Layer 4 of a small transformer language model trained on English Wikipedia (12 layers, counted from 0, width 128).
A neuron's activation on a vector x is GELU(weights . x), where the dot is the dot product.

Input weights of the MLP neurons that the questions are about. A number n stands for (n - 500) times 0.00081.
n14: 286 655 620 572 418 633 665 431 341 483 406 314 768 693 933 449 529 438 366 673 348 661 611 667 699 353 488 491 334 508 412 623 610 429 484 592 516 525 509 530 677 434 343 271 454 442 695 518 411 588 462 476 375 448 617 492 315 421 402 563 533 645 329 472 480 342 527 402 582 434 710 483 529 653 517 459 721 439 492 617 747 356 471 487 433 682 255 476 600 644 243 713 725 452 354 157 140 332 492 525 461 324 255 401 620 488 441 267 492 603 491 820 557 442 386 460 526 332 596 412 425 439 508 747 541 665 415 694
n16: 473 380 278 391 691 432 414 510 579 301 425 711 392 618 650 651 455 195 658 289 423 921 299 460 510 556 693 643 698 685 664 733 510 652 239 407 620 578 696 747 368 601 354 435 439 661 429 834 752 398 443 608 674 352 531 514 510 505 405 248 113 711 957 363 470 333 391 195 420 716 741 409 480 500 697 480 340 802 366 694 294 371 414 370 439 278 526 332 520 489 639 770 337 250 291 545 542 469 520 556 639 415 251 505 375 371 663 693 204 270 208 415 655 600 400 230 537 526 566 693 291 185 695 362 384 520 589 644
n20: 657 439 505 537 301 399 643 620 744 433 651 98 594 103 510 289 852 373 469 327 275 644 459 294 416 573 450 629 650 391 667 466 573 659 570 311 687 558 461 724 431 572 76 196 464 352 384 440 550 561 771 485 639 740 588 837 703 397 555 485 500 779 377 465 786 618 385 765 236 301 666 732 372 500 301 312 586 339 469 521 345 652 675 574 754 607 662 695 505 667 526 288 646 217 278 663 559 489 284 592 527 197 621 794 120 635 471 418 740 653 178 652 571 459 374 490 538 557 448 325 195 399 262 329 423 623 515 438
n27: 366 394 374 264 477 315 411 647 476 689 565 342 681 673 711 326 636 375 533 416 395 486 463 436 481 153 716 569 399 328 467 419 399 570 669 559 421 721 717 247 353 509 818 393 618 313 262 690 477 664 304 350 324 378 467 661 572 530 509 662 727 618 500 473 546 552 243 374 211 617 809 416 514 392 370 327 634 390 357 571 672 193 674 457 604 477 815 500 401 663 825 410 556 759 817 271 456 816 537 618 401 699 758 603 529 642 651 255 459 553 345 486 407 211 486 290 431 567 543 552 547 648 208 429 790 486 445 462
n28: 554 466 517 694 538 473 436 391 371 617 555 592 284 616 443 447 697 517 721 419 417 396 436 559 561 435 681 595 408 99 631 430 535 289 513 745 636 693 606 780 777 500 393 640 440 410 266 678 273 725 522 704 657 424 444 524 448 495 479 578 306 246 565 276 538 233 541 246 517 556 422 346 453 612 676 748 636 386 626 613 464 706 423 702 283 513 216 466 729 658 714 353 480 342 279 457 415 491 584 590 391 191 462 693 381 580 610 410 328 411 522 216 462 462 339 425 577 296 578 548 426 585 585 500 616 650 298 565
n86: 565 355 462 234 492 396 593 432 620 582 386 516 433 627 536 488 731 557 640 719 520 590 615 621 421 289 610 350 515 571 563 296 547 423 380 789 454 611 841 358 556 674 550 446 682 481 555 335 549 625 417 268 468 472 398 500 586 402 306 548 469 530 372 414 561 395 396 571 469 342 570 630 388 631 302 446 427 443 480 297 561 112 674 215 621 623 504 424 290 431 500 562 514 466 555 469 642 340 598 550 418 801 527 444 548 353 566 512 436 660 687 347 301 634 485 511 301 845 500 422 590 569 454 512 666 531 686 586
n87: 615 509 590 417 396 613 476 430 534 514 500 742 739 293 461 475 628 486 481 250 490 523 118 393 515 471 119 889 421 717 302 454 141 233 814 537 575 237 587 447 505 624 353 458 481 282 634 120 393 793 389 214 584 450 538 359 466 766 542 782 538 472 490 505 658 419 541 592 797 576 736 615 723 500 267 788 580 505 514 327 595 490 538 510 279 623 452 486 471 625 650 165 338 486 553 666 191 456 593 314 606 533 523 356 466 565 288 776 792 338 520 622 495 590 655 518 665 389 668 395 356 481 660 553 690 491 491 336
n104: 909 650 479 288 299 504 273 727 631 292 363 723 516 317 466 583 408 608 470 579 393 198 604 517 234 504 451 217 232 423 714 225 423 559 525 671 388 453 577 371 307 298 647 654 373 370 492 787 591 554 577 410 526 342 415 512 509 763 736 452 462 488 318 362 788 508 717 455 429 395 739 611 248 445 625 508 587 434 363 406 526 651 466 548 547 353 539 537 589 664 427 402 558 504 682 416 474 483 574 694 558 467 657 601 595 344 476 504 504 678 366 608 450 479 376 316 602 325 343 576 334 384 745 360 656 681 545 526
n124: 466 518 184 524 445 896 385 441 452 449 559 660 651 273 542 562 459 536 347 605 571 634 555 355 622 598 725 205 635 402 533 328 354 611 509 558 623 594 406 350 634 541 592 108 565 335 348 471 559 826 411 518 423 178 602 500 416 437 337 465 699 603 431 536 234 472 752 311 290 225 626 675 569 477 335 656 414 410 781 398 524 707 338 410 784 385 477 442 727 587 411 853 661 473 505 225 621 443 351 431 778 477 577 654 543 360 329 542 797 457 253 477 363 596 482 625 360 691 491 532 458 918 527 458 624 440 423 304
n126: 392 469 571 577 516 271 480 527 488 424 353 363 462 500 597 707 555 410 301 711 395 702 633 280 761 620 550 409 508 392 488 485 452 492 466 416 535 609 814 444 270 465 626 309 433 618 463 538 558 362 492 393 594 574 373 237 416 229 341 277 480 638 532 367 535 488 305 347 422 535 568 375 300 661 496 382 531 419 480 576 529 379 532 573 492 634 773 423 643 641 460 436 540 443 631 700 549 786 508 698 617 360 620 570 407 338 635 397 685 659 468 586 410 586 585 489 206 436 536 722 587 344 372 369 547 508 121 764
n163: 570 605 664 317 518 302 629 713 417 244 771 514 762 608 491 408 478 698 428 204 441 543 557 500 541 590 561 561 626 554 554 555 287 620 474 461 685 486 629 206 745 433 407 381 616 784 605 367 370 553 143 569 486 477 473 331 252 434 662 509 665 677 607 543 600 710 366 419 509 182 298 458 509 424 482 438 649 509 599 518 570 482 513 509 356 558 391 431 634 739 369 271 655 629 500 478 607 357 496 745 618 531 465 514 431 526 508 322 179 624 427 443 373 641 395 59 393 509 536 182 208 425 671 608 908 500 679 441
n214: 446 665 590 249 521 553 654 517 607 647 534 465 649 517 662 593 457 479 453 228 325 658 317 429 391 379 605 612 668 456 487 537 566 221 454 450 547 294 509 400 415 671 410 326 491 453 391 523 672 319 700 475 714 652 522 377 879 441 454 754 724 675 655 384 425 354 656 440 610 432 526 265 363 509 285 253 458 450 513 785 536 605 706 614 322 581 548 492 349 482 430 677 496 330 522 534 325 593 492 341 668 664 744 290 372 467 402 298 287 628 112 648 788 326 344 600 531 661 370 612 543 572 724 292 573 325 496 465
n215: 753 397 418 352 439 369 361 509 663 614 123 527 922 378 455 473 543 237 702 509 415 196 375 680 629 460 244 697 619 655 691 642 402 509 521 327 401 339 575 553 668 448 231 362 312 696 196 598 398 705 527 500 600 646 562 164 522 560 534 751 500 487 377 487 641 434 636 505 612 326 297 711 422 496 446 305 603 521 509 606 409 924 706 513 650 444 620 560 693 436 433 254 548 500 337 383 295 405 607 347 597 470 380 568 365 581 566 469 568 563 325 384 409 522 590 559 592 460 619 561 421 427 461 614 321 317 556 597
n252: 731 648 404 687 686 500 537 484 400 624 600 713 510 578 341 340 591 357 705 617 320 313 542 689 440 305 233 820 453 516 734 592 402 436 484 189 611 686 788 173 634 238 25 701 382 548 384 728 374 539 446 567 439 684 316 569 511 596 268 520 252 599 291 546 348 586 437 240 548 548 884 641 170 308 637 479 400 531 538 203 438 648 919 308 733 505 903 406 505 545 331 430 884 459 468 361 338 400 264 258 500 500 847 472 572 275 200 543 651 716 428 183 410 792 584 354 629 310 824 295 630 368 479 749 329 601 521 462
n275: 517 311 623 619 309 409 277 516 388 548 527 659 786 407 463 455 544 362 371 492 369 368 460 516 467 314 473 395 383 593 618 569 671 144 453 372 378 324 466 614 542 464 400 662 592 297 365 436 637 621 520 295 542 679 423 682 366 745 653 603 512 543 544 361 613 476 612 491 631 476 597 378 416 800 529 591 539 453 504 431 538 619 324 656 666 385 239 414 375 677 565 375 504 570 645 671 617 388 465 296 504 575 461 296 438 293 390 456 648 401 488 642 366 619 646 531 760 500 791 588 883 539 583 468 297 520 672 666
n289: 306 712 571 514 246 626 455 368 281 450 407 573 535 309 293 264 652 575 378 290 463 448 536 830 587 655 373 444 491 669 450 728 285 325 356 383 637 564 514 550 355 684 504 420 667 326 331 514 820 599 546 413 706 636 514 583 655 396 725 332 554 465 527 431 316 770 731 210 415 589 772 675 415 442 358 607 380 381 404 459 458 390 495 242 341 594 550 482 67 708 651 676 521 404 527 679 448 593 399 644 638 602 571 481 768 662 304 513 640 245 546 309 522 589 376 443 434 391 781 464 640 735 624 591 249 692 588 468
n292: 486 447 460 422 447 472 656 469 361 618 425 139 526 587 404 463 379 571 364 513 514 661 464 430 669 409 732 439 298 769 432 646 317 365 430 413 677 583 481 550 514 554 362 420 433 594 656 424 561 789 596 457 846 514 690 458 318 472 482 757 757 308 464 401 452 361 495 486 687 683 486 387 134 599 505 571 690 487 377 74 214 509 558 426 713 442 495 592 180 302 564 536 488 674 645 272 350 500 619 666 476 707 584 233 583 237 517 334 566 653 445 323 358 558 690 378 684 518 464 338 333 889 509 735 724 442 509 646
n315: 557 651 608 532 576 388 630 315 635 505 712 477 818 483 615 226 424 585 450 290 399 234 509 703 312 568 531 576 258 610 482 491 675 441 666 522 820 565 340 670 673 419 397 496 676 469 174 418 703 724 527 666 73 439 851 558 372 828 535 388 618 627 414 530 557 604 389 476 397 195 732 552 356 626 422 572 393 403 564 459 330 376 423 329 505 783 440 399 563 628 385 296 471 522 273 626 269 472 376 690 310 624 425 575 505 526 551 730 548 360 704 714 553 630 593 636 457 290 231 378 373 318 553 450 491 437 730 431
n345: 544 533 796 483 429 604 567 377 296 432 422 470 617 257 581 768 571 529 563 242 534 488 471 414 619 631 533 662 492 470 581 480 205 479 415 553 475 513 401 688 491 345 558 417 450 650 417 620 565 408 474 427 792 561 335 682 717 611 496 392 399 537 571 355 606 412 392 477 703 625 555 562 358 542 723 296 392 418 645 449 513 427 555 543 339 538 185 643 723 571 317 382 708 439 167 425 246 617 521 630 611 430 570 766 448 467 440 349 692 310 224 363 537 438 508 435 649 530 652 306 445 665 579 711 964 755 369 432
n349: 600 598 672 530 488 521 315 387 590 375 480 265 568 660 525 504 307 639 276 496 677 496 378 674 681 454 468 535 258 454 571 441 391 574 548 500 626 723 527 492 307 467 529 341 355 562 585 575 472 235 408 508 534 521 525 301 420 748 622 666 633 692 488 345 315 562 381 251 418 418 679 270 303 582 500 516 663 621 333 512 522 492 616 437 929 434 324 363 467 435 752 537 602 540 595 488 422 449 750 459 709 610 435 431 742 423 324 364 452 449 521 268 321 717 528 144 591 500 254 471 483 451 476 804 619 525 621 316
n354: 613 666 344 551 492 663 385 440 425 624 402 504 393 697 535 401 595 618 295 363 516 415 344 391 582 391 466 391 650 804 442 419 477 558 534 303 538 661 393 477 528 523 454 280 473 542 320 382 661 451 613 511 516 472 581 322 558 338 447 749 604 478 415 570 463 515 467 475 823 546 527 779 576 603 645 748 311 447 597 407 312 618 558 355 577 359 586 534 562 379 691 438 401 533 264 469 773 440 410 381 727 387 583 568 354 391 493 396 309 278 299 689 413 401 349 496 395 710 531 492 299 553 659 264 557 699 586 531
n362: 721 661 251 568 135 267 439 520 643 346 470 250 673 663 432 500 713 444 567 470 474 381 631 175 552 345 440 334 460 713 578 740 531 807 609 554 581 411 187 594 580 322 419 455 295 88 447 353 291 462 510 455 309 319 433 358 433 683 470 593 577 351 592 495 790 781 686 824 596 576 763 656 327 750 401 672 661 265 692 345 372 819 439 442 443 281 261 859 367 500 443 150 448 658 551 637 505 548 655 311 640 359 640 463 721 680 490 669 211 368 763 414 71 611 761 569 430 474 423 367 515 273 666 376 459 673 490 733
n382: 368 597 286 615 545 551 558 417 598 446 619 422 431 396 564 690 554 735 288 349 482 535 438 474 477 505 478 528 522 413 249 590 720 370 474 435 558 339 895 559 547 657 433 416 415 397 281 347 491 620 281 717 322 523 319 475 555 287 328 547 631 761 374 448 189 549 596 568 531 277 559 476 370 742 688 228 491 443 755 106 622 601 451 739 473 576 304 513 590 495 714 514 793 639 486 616 674 635 474 500 396 540 593 430 773 601 470 518 789 602 823 332 487 549 571 626 429 509 604 505 758 589 633 228 93 379 285 309

Each question shows a token from some text and the vector x that enters the MLP there. A number n stands for (n - 500) times 0.011.

"\n": 712 505 538 525 691 349 474 512 498 497 505 501 481 539 526 304 396 500 452 596 658 310 657 424 517 413 520 466 499 463 590 480 399 330 332 401 470 351 507 405 434 632 584 569 451 564 716 541 396 319 423 480 449 421 519 708 571 492 535 383 499 559 571 574 283 621 731 402 645 545 279 525 521 610 308 444 510 582 548 659 558 630 493 406 601 437 540 440 520 491 561 548 278 508 463 618 471 562 506 475 467 441 390 531 417 530 550 599 637 407 552 607 499 436 406 579 521 408 523 490 446 578 441 575 583 423 537 491
Which two neurons fire most, strongest first? n275, n215

"i": 578 542 546 510 546 534 480 397 546 512 517 338 278 534 559 573 383 420 527 647 576 434 734 553 467 461 450 536 350 541 598 435 433 468 483 518 220 488 486 372 509 676 630 672 488 422 572 471 411 435 493 409 557 502 460 550 430 419 477 374 543 432 443 609 333 568 591 510 569 507 505 431 548 470 522 468 421 490 584 552 369 571 592 620 637 429 411 201 496 605 496 465 434 631 642 710 261 520 553 426 445 371 324 434 728 631 612 446 569 577 481 339 654 514 543 546 662 469 424 511 431 636 419 477 443 525 519 552
Which neuron fires most, and how strongly? n349, at about 1.4

"el": 482 483 816 513 507 635 396 522 503 539 505 420 404 562 510 480 380 411 425 735 616 416 560 356 510 472 339 433 486 552 515 346 466 485 365 477 279 337 519 434 558 744 492 460 685 519 703 475 372 474 582 510 641 611 591 672 319 510 475 351 496 520 502 563 368 612 558 444 587 412 306 434 595 485 608 372 360 338 525 502 459 487 533 411 455 576 446 287 659 499 538 497 455 624 601 488 430 601 579 311 534 385 443 474 498 521 582 570 626 620 577 391 610 548 408 682 621 485 407 482 425 457 497 574 474 522 616 626
Which neuron fires most, and how strongly? n14, at about 0.52

"ing": 596 464 629 565 532 461 474 474 489 605 555 355 405 598 558 495 404 545 457 596 658 542 569 389 429 483 400 491 479 464 545 361 402 409 406 425 334 471 494 343 617 654 573 536 549 395 547 644 333 447 509 484 529 570 513 656 311 545 484 282 536 514 579 573 321 483 515 492 713 502 461 593 486 566 417 374 303 454 398 501 499 546 471 438 568 630 358 380 583 486 437 512 341 755 635 538 361 463 584 609 422 337 367 437 592 587 598 578 619 491 477 373 627 496 582 479 680 515 430 550 461 589 345 450 483 636 673 650
Which of these neurons fires most? n292

"000": 429 554 517 521 503 356 450 506 666 493 493 415 385 707 541 439 576 334 566 594 619 378 607 439 569 567 489 482 346 587 484 378 381 440 435 526 316 493 531 363 490 635 565 603 471 420 579 535 465 265 436 525 483 560 453 661 358 378 537 325 744 580 444 583 398 599 544 507 532 533 413 569 478 361 496 299 451 374 623 590 456 571 625 510 623 440 477 520 523 557 420 452 133 694 615 579 557 445 374 365 551 525 492 554 571 568 585 538 629 486 588 506 622 281 524 676 617 443 496 475 516 537 363 512 479 454 695 426
Which neuron fires most, and how strongly? n27, at about 1.4

"201": 485 585 457 622 646 286 495 395 493 383 618 412 431 584 426 603 475 459 478 585 686 345 606 527 637 482 487 434 396 677 597 537 387 466 406 485 311 447 540 321 416 722 413 611 458 460 571 525 337 306 560 681 527 480 535 599 548 554 493 345 578 557 553 388 375 397 653 510 613 570 437 367 476 561 496 374 431 281 518 516 595 503 465 430 633 460 475 608 482 400 478 532 290 629 503 665 536 564 446 535 487 377 395 561 518 490 456 476 621 499 518 586 557 326 571 679 658 438 470 571 414 679 326 503 562 522 593 404
Which of these neurons fires most? n292

"he ": 708 646 515 666 597 441 465 477 383 478 687 529 378 542 444 478 571 452 457 655 555 389 567 315 478 447 375 536 335 589 532 459 406 395 327 340 415 405 479 331 573 507 460 713 419 454 732 688 437 359 531 508 605 430 586 667 517 535 430 383 578 514 390 592 496 492 651 459 697 595 343 456 468 442 546 549 438 483 453 634 605 422 451 506 583 580 489 253 519 654 593 520 347 475 460 561 466 498 380 416 478 455 320 543 393 553 556 494 698 485 573 547 566 416 514 687 443 435 525 542 436 526 489 502 510 533 473 424
The three highest activations, in order: n252, n275, n87

"on ": 674 608 587 484 527 442 557 485 493 564 619 482 499 492 478 511 483 429 368 584 595 403 487 376 395 488 474 497 475 541 449 490 381 350 253 361 476 443 502 422 412 646 430 661 433 537 529 622 403 345 483 659 377 431 530 723 640 570 513 350 463 341 425 616 517 581 444 519 713 368 326 451 435 425 534 415 411 459 577 611 580 552 606 517 593 481 559 426 539 467 631 518 315 465 490 598 546 543 579 570 465 376 289 494 409 477 625 710 677 464 641 491 557 365 482 649 473 476 360 450 395 561 412 556 673 527 688 561
Which of these neurons fires most? n315

"City ": 566 579 582 563 384 411 573 500 496 472 606 615 394 540 363 495 547 455 510 529 545 402 646 397 479 416 541 487 424 565 437 571 431 274 280 350 351 533 498 423 583 618 485 462 510 463 608 564 358 139 520 571 519 481 464 621 465 591 511 403 546 498 514 502 238 457 597 482 736 519 305 526 625 457 487 413 519 533 661 706 406 567 388 521 589 610 491 433 550 510 472 504 438 593 623 626 541 535 508 478 387 410 271 492 556 568 639 589 590 451 562 392 480 455 420 501 520 618 429 552 462 646 271 581 584 517 531 622
Which of these neurons fires most? n28

"February ": 487 590 560 531 584 406 520 462 435 393 563 486 474 613 482 574 540 314 426 608 639 346 613 401 466 404 437 361 546 640 622 400 404 345 300 555 210 389 466 404 499 781 526 568 555 596 664 548 423 271 585 520 567 390 521 656 605 481 503 384 520 411 494 482 410 389 462 568 645 515 419 430 520 449 519 324 382 385 583 497 505 493 399 444 609 510 665 404 519 419 533 552 339 476 553 641 646 561 453 541 443 466 520 546 466 484 626 443 595 432 460 538 608 467 643 676 518 583 479 576 332 691 374 491 655 529 642 475
Which of these neurons fires most? n86

"financial ": 566 531 586 534 376 474 474 422 471 447 617 611 377 531 480 525 589 407 362 312 549 369 675 459 640 431 340 462 466 821 316 503 437 336 377 319 474 445 471 359 499 687 569 505 452 383 611 556 435 321 524 563 463 565 459 569 460 439 499 264 527 574 504 513 394 581 598 497 576 518 422 578 577 434 611 449 565 459 544 605 490 576 493 361 540 447 570 374 626 478 407 441 413 640 537 653 524 418 549 563 415 446 379 527 402 639 640 610 708 371 568 459 499 435 470 651 487 565 479 565 528 563 342 575 699 504 580 592
Which two neurons fire most, strongest first? n289, n354

"k": 590 669 531 515 540 569 596 528 410 551 661 557 462 608 546 551 439 429 293 560 789 462 611 493 599 441 494 474 403 484 342 478 350 450 416 432 533 386 412 368 434 906 495 597 590 451 548 626 515 288 666 589 528 356 582 778 540 557 551 342 413 563 433 454 296 591 597 476 573 451 247 493 529 526 526 368 530 462 598 554 552 580 523 398 549 432 487 346 542 409 546 531 419 495 571 545 499 399 535 416 500 406 402 465 494 544 724 503 600 512 488 407 598 359 555 515 438 406 459 541 361 596 388 474 535 422 561 412
The three highest activations, in order: n124, n349, n214

"., ": 627 517 572 570 509 528 475 620 485 540 421 547 475 368 570 526 523 525 499 666 637 483 672 368 460 450 520 409 469 567 542 478 441 313 278 375 428 315 497 342 531 610 496 551 525 446 552 487 454 456 437 530 578 491 418 616 578 512 436 266 495 534 571 545 439 546 585 485 617 484 410 358 610 442 409 368 623 495 574 775 527 529 532 496 715 622 397 440 517 571 685 530 351 428 451 559 513 575 559 458 352 359 273 506 538 452 663 465 692 508 629 499 469 406 363 538 492 352 585 606 422 549 371 516 569 496 588 401
Which neuron fires most, and how strongly? n275, at about 0.96

"ific": 469 576 584 424 526 524 396 629 595 650 502 380 418 659 468 397 480 508 585 359 658 437 669 276 546 532 493 466 482 655 640 485 392 478 381 506 359 462 651 364 415 843 657 636 518 434 585 420 353 246 411 443 379 520 485 504 508 475 526 356 610 423 575 526 417 580 582 529 593 529 493 580 483 548 502 300 418 391 644 510 543 447 559 513 534 516 395 351 525 446 482 610 327 669 517 510 474 488 421 373 410 356 530 547 593 630 545 533 646 461 575 396 658 578 597 616 589 472 369 468 415 600 278 459 502 443 526 500
The three highest activations, in order: n382, n86, n27

"cam": 675 594 571 546 538 421 447 426 514 451 491 604 384 530 502 458 474 377 420 429 589 561 704 433 618 460 465 459 485 642 433 388 502 498 507 439 393 509 538 339 349 823 447 635 546 379 626 618 356 219 582 599 444 544 512 635 503 672 570 300 374 475 523 491 249 644 521 593 595 503 130 497 578 480 675 440 500 463 546 492 526 640 370 406 438 529 515 433 508 370 554 480 347 590 556 564 518 352 454 504 510 414 347 542 555 553 579 509 530 488 427 552 642 406 490 603 500 545 418 539 452 447 423 556 662 493 666 483
Which neuron fires most, and how strongly? n16, at about 0.29

"li ": 579 593 719 521 379 399 570 558 530 515 499 520 392 445 466 531 478 392 439 576 576 303 587 275 487 378 364 506 390 651 551 454 483 343 495 398 250 409 680 394 600 574 515 512 537 470 574 497 430 282 593 483 528 370 554 623 555 488 505 309 539 462 465 742 535 550 605 455 578 501 305 557 464 467 447 378 440 591 625 568 426 490 556 643 512 680 485 339 642 474 493 418 419 549 606 485 491 419 343 434 526 427 282 506 478 528 744 606 581 683 513 447 527 461 378 734 575 452 540 532 560 446 459 512 479 669 698 443
Which of these neurons fires most? n215

"in ": 704 551 600 621 512 481 563 517 391 565 618 381 509 505 494 418 487 487 443 545 482 269 563 310 447 570 489 496 519 606 517 463 442 397 402 363 465 446 563 410 350 528 526 550 475 568 622 592 351 314 480 586 304 412 458 764 577 488 571 342 595 467 473 497 429 547 410 459 738 426 320 613 562 521 376 547 391 426 489 631 613 558 442 583 651 498 540 439 691 489 586 554 297 334 449 536 581 517 520 500 390 352 390 593 553 435 570 659 719 565 585 476 582 471 456 578 532 424 317 561 382 463 473 541 555 543 530 524
Which neuron fires most, and how strongly? n20, at about 1

".": 552 401 561 552 595 412 416 490 416 504 563 382 460 481 475 480 555 475 364 653 701 481 575 317 417 471 514 522 441 458 566 485 542 390 423 544 323 367 509 399 551 595 566 596 550 518 753 552 314 373 517 516 618 448 499 619 529 561 433 307 582 502 497 527 364 641 743 488 530 477 445 527 537 428 364 353 561 406 579 708 500 575 545 543 578 501 480 459 571 465 573 514 486 524 481 430 310 521 744 452 474 287 252 464 536 570 571 644 668 433 405 397 481 356 545 664 627 402 442 510 436 505 382 540 530 502 680 556
Which of these neurons fires most? n14

"related ": 637 559 515 565 295 505 486 500 569 554 546 586 395 508 515 504 531 365 370 392 584 300 480 368 610 483 439 538 500 563 430 472 458 265 376 361 476 414 576 408 519 619 660 590 482 482 619 404 468 335 451 615 370 411 390 588 573 507 469 292 603 438 484 673 494 527 522 515 590 523 379 483 647 454 540 523 402 471 503 598 466 437 556 427 428 350 436 495 715 500 495 450 378 724 517 635 524 375 561 534 525 413 360 565 391 637 649 611 655 418 554 521 588 496 407 686 554 409 473 429 535 656 427 453 675 607 699 557
Which two neurons fire most, strongest first? n87, n354

"the ": 668 536 685 496 486 392 519 470 508 472 599 435 430 532 472 386 528 385 449 567 550 427 527 452 490 478 492 588 435 704 541 433 403 206 408 267 470 419 579 323 450 653 510 636 429 432 649 541 328 377 537 592 506 391 442 644 532 500 615 376 669 398 562 574 446 606 545 525 726 590 426 437 585 334 535 461 456 515 567 594 608 510 486 328 569 340 546 404 596 453 513 502 378 473 598 537 486 591 531 507 461 476 369 583 478 540 711 530 583 403 463 400 585 390 369 644 523 520 487 594 406 538 501 513 531 596 558 522
Which of these neurons fires most? n87

"c": 518 609 586 481 692 477 603 572 621 613 594 421 515 327 561 654 481 455 522 358 573 346 662 405 598 454 468 546 371 605 587 494 331 572 417 401 505 531 616 424 463 735 597 566 554 452 617 407 418 430 491 593 398 454 531 551 490 520 460 349 395 408 453 664 404 531 466 480 465 497 209 444 543 409 450 306 441 497 590 567 463 436 643 479 523 602 558 282 367 389 411 434 387 614 485 650 454 555 467 404 487 412 404 497 608 555 531 434 639 565 517 272 694 481 377 495 703 568 458 653 451 664 531 509 386 509 618 538
Which of these neurons fires most? n382

"and ": 587 601 659 543 559 419 497 531 388 538 607 439 559 538 568 485 456 648 443 490 565 458 587 466 492 528 567 510 518 604 580 455 417 312 287 290 502 383 454 280 520 465 489 629 424 450 588 668 363 375 503 538 392 336 531 778 529 466 512 265 585 401 384 529 374 453 536 433 618 471 268 545 531 407 489 581 488 415 561 664 610 622 528 543 635 507 467 492 500 666 603 536 371 484 500 456 410 426 527 474 507 411 333 364 502 585 574 490 727 478 611 485 631 377 534 547 476 344 550 537 455 642 451 582 545 579 563 463
Which of these neurons fires most? n14

"down ": 605 530 607 468 418 431 481 546 529 518 584 548 420 510 445 532 497 469 387 489 522 320 586 235 508 474 557 450 501 607 435 494 438 327 405 419 495 419 570 322 511 484 421 581 500 588 499 631 436 274 446 600 450 424 566 712 614 407 458 327 582 417 462 616 510 505 520 613 724 376 267 532 471 560 492 442 406 433 731 552 585 582 488 480 466 502 520 440 684 517 541 495 285 575 425 617 646 492 643 550 446 341 290 419 468 510 659 711 651 526 545 464 560 344 514 650 587 486 366 472 417 503 471 454 760 518 626 510
Which of these neurons fires most? n163

"8 ": 606 617 534 632 647 493 547 560 561 520 590 515 498 585 527 556 420 462 380 566 448 386 536 467 509 416 424 420 472 615 509 431 383 437 439 393 112 386 485 396 444 529 559 533 608 514 580 421 386 345 482 576 544 346 528 678 658 532 565 475 620 489 464 458 302 503 611 496 659 513 251 344 553 579 338 389 381 436 572 566 600 538 615 509 647 555 389 439 698 530 536 539 328 555 581 602 444 550 496 546 483 370 251 382 589 557 587 527 624 518 520 530 595 488 397 576 494 270 613 591 439 559 282 510 496 538 507 583
Which of these neurons fires most? n14

"n ": 603 552 649 466 521 471 492 552 419 468 532 535 456 526 513 665 495 380 469 748 512 536 488 398 482 417 364 359 438 426 590 497 428 276 378 473 292 382 457 468 669 629 500 531 580 628 703 655 487 384 497 469 340 515 473 777 393 540 488 398 528 494 366 474 315 600 617 608 569 528 244 375 492 478 408 374 447 504 604 490 553 494 482 478 542 585 456 423 651 529 498 608 351 551 499 572 457 622 525 456 475 406 209 433 516 614 665 549 646 630 465 439 671 449 450 551 612 505 409 573 547 611 308 515 591 509 491 543
Which neuron fires most, and how strongly? n14, at about 1.1

"(": 557 527 567 549 491 432 582 443 479 419 515 545 517 501 495 490 533 485 473 483 664 455 610 407 479 435 568 406 520 581 522 525 411 227 354 446 600 549 454 379 612 670 554 570 463 511 685 491 375 248 428 549 504 513 424 712 596 660 453 361 586 437 487 604 297 543 660 523 580 413 452 597 507 424 477 445 430 325 537 646 560 484 589 404 516 603 475 461 507 422 619 501 318 385 593 570 580 540 537 525 344 349 257 684 429 437 655 595 621 496 645 393 501 397 390 650 502 366 557 518 476 558 399 656 565 527 515 478
Which of these neurons fires most? n289

"In ": 572 563 570 547 729 453 540 487 494 402 594 399 443 487 412 465 532 430 378 579 476 343 713 381 504 504 549 484 536 520 560 541 389 371 340 344 541 311 425 417 409 622 496 660 392 562 664 512 296 407 498 603 464 511 479 665 626 513 564 291 331 479 480 464 418 367 682 450 670 559 374 441 425 533 502 534 494 501 525 520 658 460 525 539 561 478 375 362 565 481 593 550 392 434 533 606 551 566 536 611 520 345 374 580 327 546 707 534 744 412 625 512 572 479 435 629 469 437 424 584 467 599 437 502 645 495 504 463
Which of these neurons fires most? n28

"include ": 777 488 537 649 578 489 556 526 486 563 585 438 424 475 440 475 467 488 465 480 653 374 627 422 541 601 527 472 491 573 560 472 459 329 323 464 416 337 589 448 427 548 540 543 471 452 598 631 345 350 479 636 256 376 464 693 544 601 516 335 493 468 579 494 464 564 588 472 723 493 329 591 507 381 414 520 505 457 521 582 596 494 548 470 584 475 432 425 662 484 616 429 322 405 510 590 599 462 467 447 419 404 216 584 474 455 631 567 710 589 622 595 546 374 366 545 414 485 409 491 394 475 481 478 605 586 525 528
Which of these neurons fires most? n104

"against ": 634 623 530 538 497 418 424 507 465 582 612 400 503 536 496 443 453 407 426 419 429 348 586 388 504 601 484 472 531 623 524 519 455 248 336 339 370 397 544 304 448 592 497 445 430 472 713 666 418 287 535 595 419 500 543 766 600 503 535 318 577 351 552 529 467 433 566 552 693 444 415 585 569 436 481 462 643 503 456 674 528 608 593 485 629 511 517 471 601 416 563 522 292 491 563 558 591 405 472 529 414 384 444 636 414 525 662 613 565 617 496 535 600 363 455 563 549 410 397 442 473 481 405 558 492 531 548 501
Which of these neurons fires most? n20

"m": 626 588 460 566 528 498 552 446 482 466 465 557 373 577 570 539 516 417 422 552 609 524 661 637 681 452 494 652 327 591 427 422 486 491 501 427 508 518 424 261 505 874 448 625 596 425 466 654 439 217 542 623 485 429 526 572 493 503 509 332 544 483 331 526 425 661 598 570 476 603 184 598 541 390 559 386 413 513 568 633 496 510 457 468 533 463 542 359 532 494 517 483 333 639 524 476 537 414 500 451 464 374 506 483 460 425 695 651 663 508 458 303 581 343 531 501 490 296 480 505 381 566 474 512 616 476 607 440
Which of these neurons fires most? n252

"-": 597 642 563 485 555 440 433 562 547 582 732 418 479 535 574 536 440 445 341 651 633 449 466 323 585 415 419 473 366 568 365 419 453 374 515 460 415 538 355 247 434 599 572 540 534 473 624 538 513 344 628 519 613 473 388 670 596 588 598 405 549 476 494 386 411 706 501 370 490 450 544 551 569 264 443 322 413 409 634 539 554 567 593 469 621 456 482 432 657 458 531 436 274 555 526 500 394 341 427 442 497 444 454 377 582 618 705 551 631 630 515 451 603 436 400 595 609 472 594 655 385 576 413 454 629 472 541 529
The three highest activations, in order: n27, n104, n214